Layer 3 of a small transformer language model trained on English Wikipedia (9 layers, counted from 0, width 128). Numbers have three digits each and are written without spaces.
A neuron adds its activation times its output weights to the MLP's output. To switch it off is to set its activation to zero at one token and run the rest of the model.

Output weights of the MLP neurons that the questions are about. A number n stands for (n - 500) times 0.00049.
n46: 449575503382311709334464356476500500481373545402468454310389269660577472558510192428323541365558656507574634548500446410497521587468519454551768531801550468416146656569365490671593631539478620493357625553534477562276417303304629546384584383454516423539401442564440548390601661520507487587563456616458263390448474785339426552409549542354593432524436474460500513550562467420494507473376
n69: 364402458323362522465507496415438438571373619590431497401420448543221579629608594528466471453561493690550623568696757756486585572431473434658527577535471534414503535507590222479613329607683393504662430384393383586649609556355679663595407579570338610309602336504425332759479380561683636493624530477466386731445538496526816621396707463534317599478484520465619707345465583391590398422200
n110: 523410316473487455477576343533570744602298527549728661532379324552544163684634615324225645124361361637669522435635379446512247554632439760593688599559601354593591448571573492314556543457507660405631454310459757455347404299559519484414650593639405676363690669589576191549496750559559335748594359719492447496483418617413449484520516613611537393420527542596333673615441586614647336643569
n145: 263383351344560641649507534454507539410461364490490410622659540659469547546486482384389398418538207763463533477687657438657563405671620523527578563550480428428465628467318293467348231325444454493524631771510569335563506340734432467490524532389223456417430469265297517542364601533489449212669432446428428470500559428535604361440487664587514438550381481578438452601543410619580500399483
n184: 573496412397656683493493402439582513562409673735356408676537378465507500493479205459624360570475595486469319523560594416525579634601440278282596457634713303622378580466500444524621517619410598615386381620246358627410444452736744625585630364493493341517606518716558546518649375674427507358611391415660700534399514430336666392385551467407586541595319600760627685562561653519458493448458
n208: 614455721479239808482205571508706837440379614485522357507369609415294438429515339891414381455492470504384710536538481375496650565586418427466656428467358286706430378442545426647389620404479562444518605390291413493400362438411352489641376555592341467511449435295566595439576690536699368311455408700582554605577493381389736504453305399468569587477445418556470552677551493496601519245392
n224: 618725295547585489387636461555717503294256493341575458469356558430429516689318545483361602596614546373468283356514362341419569456425672417400376543354489422592394280279472496368409445425571555556388602490322514286500560531651599544212411441660687461551444565588301536413558518629489303591586643616537399480456377645486712510593677482466562538268663389283250426490469400431437410573553
n237: 590429514168275626541476545385336513595588404503534560341544405389500490430504460497356457475362609444650568258496594393584543711430633538532556507239269483420395628309563364544617398541417236530455334380445433555390430527522358422553500434634451410652644518413591318625670422432456552580271556627367519285425280639336555591676517413444579448409433470296631367479367320728386475514444
n280: 433578397720531622693569573368492486490300521548373664580479543478776709609585457269542458367448459474471365678534643591419587521546349550415472597536272465592479649478707438391435214453332418383449599666538312596558420245538329511182725457276531638379435425599515658646214403460412315671359531466567561411447578537338407500550351446566444500511285549522388386431368197580473444406544
n312: 483625473792625514493517458358464571414496584472456500538445421342588604271553686644310431436446643634282477406468310513847653334500611300496466615614496386281497608579468560598650383511377510395608566597612612612565467448463459425662376274573420336408542489465415493493428583915445313626305410431645426476562408623536403462551643676470287485291337420626464331281476435496523461521553
n336: 494510538425514553478338454307614642590572475747519378572408681383309497631460317532434500454576447625598397438517631318513453544592500641318447353335523444484580584449530333727607276584563720475497565699482354436618469385623974503537526649516388686532642403398582369487503503731459454601475522512459514392409344552527576551608402630448655434558356506350424333461615487507439443545608
n385: 641212310577589485439606356420364791695585384682525591507665407390493561542526391636433447567695343315345596567474666454359374504571507380470584496318585299559444390464641552457376514618388500295566404235214222452343605460646427400492589593424413606568300610585334421470611511626461576511490493445451798579534672430322644679478728303429485586573592402742496408577287576536497372460463
n446: 318518507164507571541632652758626398560389537592412375517449442307535357426614504421649485486793532433458489393557518622489489615765352562621654597510489544394417535721351475500580486541571493285354350673724463359425470686335648312407603348594457577281604648504452316457572619359463799651579450586588555493464521398348485551610612507699561327489400480511461458441490452627470629305493
n450: 369530461497381598396434543465644362456405478487474640537327526423564497548470737568606455675337422302206460513514356526584507532568289425429548637329309468634532437497446430352603520468521506557507788375487361525652525408531734471609651345457411444578418603379350627384520469691612459540578611550561422707338519631308560367542532406286510664654504538640388664629650305442625306394607
n462: 653468514536638535466300441662596584579431490671617437469300395372371404477447415503393522521525592524577417540383601510510755497547563404728331575411367473353431669405584552721317476281442456686607670527516510542339596575616732527397444588411760707456647475639238443603605532534536432455236457428570458571299486601382746507575668337548414678533351530725609671380422419470490610335500
n480: 540405621394341434463548465242671543350697692479453358662470372490524375377630658604483572235489539493635590414475476374587654346600411469461520734185580390632588559578483292453600517515478679548370500589516349487371582575609561689447629485630431690571503504309623539418605465665551694428555530285367749376228453462440610635483302467500500570442473477438549434356696571311594475490577

Each question names a token from some text and the token that comes next. It shows the activations a of the neurons there, in the order above. A number n stands for (n - 500) times 0.043.

Then comes g, the gradient of the next token's log-probability with respect to the MLP's output, scaled to length 1. A neuron's effect is roughly proportional to its activation times (output weights . g). A number n stands for (n - 500) times 0.00077.

" the", then "ir"
a: 500500500500500500500500500500520500500606500500
g: 423660578464489532515561426392665522466590640672456466496269471468563386518455278637415562408570358464577507401201463448574589400527550455356542200682563541623602591532662315549649662534537528502270566642623622511408304419419578532275385286630484665501559602547492403504599296383613633467486525642515525713386223470383352509475485496547589588564534554495390548371358452794543642686301
Which neuron, switched off, lowers the next token's probability most? n336

"ac", then "h"
a: 500500500611516500505500500500549500501500501500
g: 486253403521401381399450690403446550339468388413455595478392396465366418561522359534491530556608444735279576384475671554534146877708418427606455536638518396666410503522420472582328462619450692503664625608577365492444487515594431442354441564526351718565568449614435503353375304428556592454642508336547316496429532785619675657631475481471539305509311596573462433599557504534661480475505
Which neuron, switched off, lowers the next token's probability most? n145

" D", then "u"
a: 506500500500500500500500500500502500500500514587
g: 420540589386491537483264357374490502411423579423621486479434653662397610492525467564539421415461618710767358692526477463417612565549529427610511495415561771496499735540310421375429371427279348566724594603507559328633520583657419328559313383390612560516422427617652455628360404411794345582263600344574404795500465583540287410415537433407387426467537365551644584472520505454704543505445
Which neuron, switched off, raises the next token's probability most? n480

" C", then "ol"
a: 500500500500500500500500500502582500500500500520
g: 349525548457664618788577591464544681453461276623470498449679440468351647547456363614366526400504359399529488394399579487501430552481449541474458367414370516576609459720730358423472458623476437390386403390506378203442520546500456412545613677650529520466567369517485602632452474545526537658332508724598355580391490573664432458723353375485762471548503294412579498523371749798772612664473
Which neuron, switched off, lowers the next token's probability most? n336

"st", then "ine"
a: 500500500508500500511500500500500500971500500500
g: 284506295527422706592663411458550601377215404509575517501314441453564494625756461555421369383449433633702432501445455440558562457251629587431649373602628594602361682547532515448481410583578469429698538482624316468343457639305616519558515559549559473530616382456327304564279707668439491318525541441420677394384567421429509478521516501485645541552401713717667483449328309572582665393296
Which neuron, switched off, lowers the next token's probability most? n446

" D", then "ic"
a: 509500500500500500500500500500503500500500507600
g: 606420401511675539508574421412549382286339609511354682704476715369545556547709635478369532587600441337262454509418475517487525517392380658634643520334649558464429355412401633373434515533460796515420494495522383720461513396624496608618307709599397390230655396383666555609356489616661553466635310407588563463279500298403547634492535479558413654380544642422726614563392461483483465551550
Which neuron, switched off, lowers the next token's probability most? n480

"l", then "m"
a: 507860515515500500500500500500500500500500511500
g: 504551416616398211693649417542236530525717483229520439388510336673558401522393571528402322450494457297307491460779507447447497440340533433563651715638636538381616402335563451410586584306673671553515600230467455495424598468653476536431510324356579508500479574579432593651432506385641520525608648516537415347536466277361551603597469526615373578662605509375386435443518529597456639733645
Which neuron, switched off, raises the next token's probability most? n69

"he", then "ar"
a: 500500500500500500609686500500500579501500541500
g: 512583625428591517506193482568474378441608469621341564565596559528407566467409407635390479491433310482731391384522678574502843512603522632621702528427230719392711397609573615401621546631651509383307364408458390331269420662592468659541429672446687472371449353486612332480429380605334597309464441642496487424540477265646573451480563517535600428695514509545637532498431530597585499472350
Which neuron, switched off, raises the next token's probability most? n224

"n", then "e"
a: 503500506500500500528500500500500500500547506500
g: 538544558405529672483606670627272450563430660538515396700593571489511432557588383365340571597458541340398711485329527498472327622554637351640591519365751577206363557293409449460469411474726345614465248313772353497467648555543482633561423386451551439546280495703414415417479699497564292613575563387535497562528450515429585520532423345489414552598323407431385620595305506479434567501274
Which neuron, switched off, lowers the next token's probability most? n224

" A", then "r"
a: 500500500508500916500518501500506500500500500522
g: 431568632405526549544599553387511326615531468565402509529501442349433649398378280611454700541773709348625504370531452406465517536503722509466471584456451487307752458565767404497482658700615362506215676397415799592501491526492539487317626714508444535420465487602593498489569483428534540450573720495400253618586391476639562616419488627486534458647292542438512567476720404763648506647511
Which neuron, switched off, raises the next token's probability most? n208

"res", then "c"
a: 500500500551500500557500500500500500500500500500
g: 517497600605281492441411598353276337410694564578485473485543550445544581369529510428498608356544629457479345565632386431402561552547516476530467348493473442195531598463359582518507290518328318378357498448241439598417702527409450336572644479522406403468254681631553637601451652416511539437494509283422345749557374424471199489637494470397487628734409619596415774706468369635488592424550
Which neuron, switched off, raises the next token's probability most? n224

" the", then " E"
a: 500500500500500500500500500500521500500656500500
g: 621454620533392788340481630422624707581671443446745610402629594713354581292412692527495540316555585568401543575492710499505606246377508349762400584214607484579597505432591530484551304597537373432456581604404517452529513480507572578518464435638468572433564411528614425592549662438443392358527272649482540386517463529547607496555375507394437494451548574487690487616821741399380254531475
Which neuron, switched off, raises the next token's probability most? n450

"ot", then " be"
a: 500500500500500500533500500500509577500500502519
g: 395488628479505529404593302476384668326615375485609498472365429612363438421518841530438539250507396442553567386262380388434449489554515422571466561593619550392524536454553608605687399584476593614470335480469387381513623568492437539500667629566647511584277646387422743533420516525475438774335691707502773639530666527495278617542267373615442379576384366559589520619475470409686657662526
Which neuron, switched off, lowers the next token's probability most? n385

"gh", then " the"
a: 500501500500500500500500500500500500500645500500
g: 483365513447438718409525440557486453380364569477532511508489703342479618567736434532520623611322634257320580610454682333666423626621631604641479516396385402636469426383586669268481345491515487501346599570560422550491509586534594596540500784461506496557359471743528690557447823512326573273284381512588511343395448660561553493643449442560393670504538348389445526604465686354533311390383
Which neuron, switched off, lowers the next token's probability most? n450

"are", then " p"
a: 500500500500500500500554500500500500505500500500
g: 487681423456543359649344506630432220555611467557581613418521530408483573528686618659530637492607500438702513503557493685412579429724330314428480521526447578519537377397670669574583380583659556552501524592415513404608394634379455518482523632537306551593583648176669470327634664472552583388469433274503344434708677568542386275438571481304321624480616713635441587388563461636652432348373
Which neuron, switched off, raises the next token's probability most? n237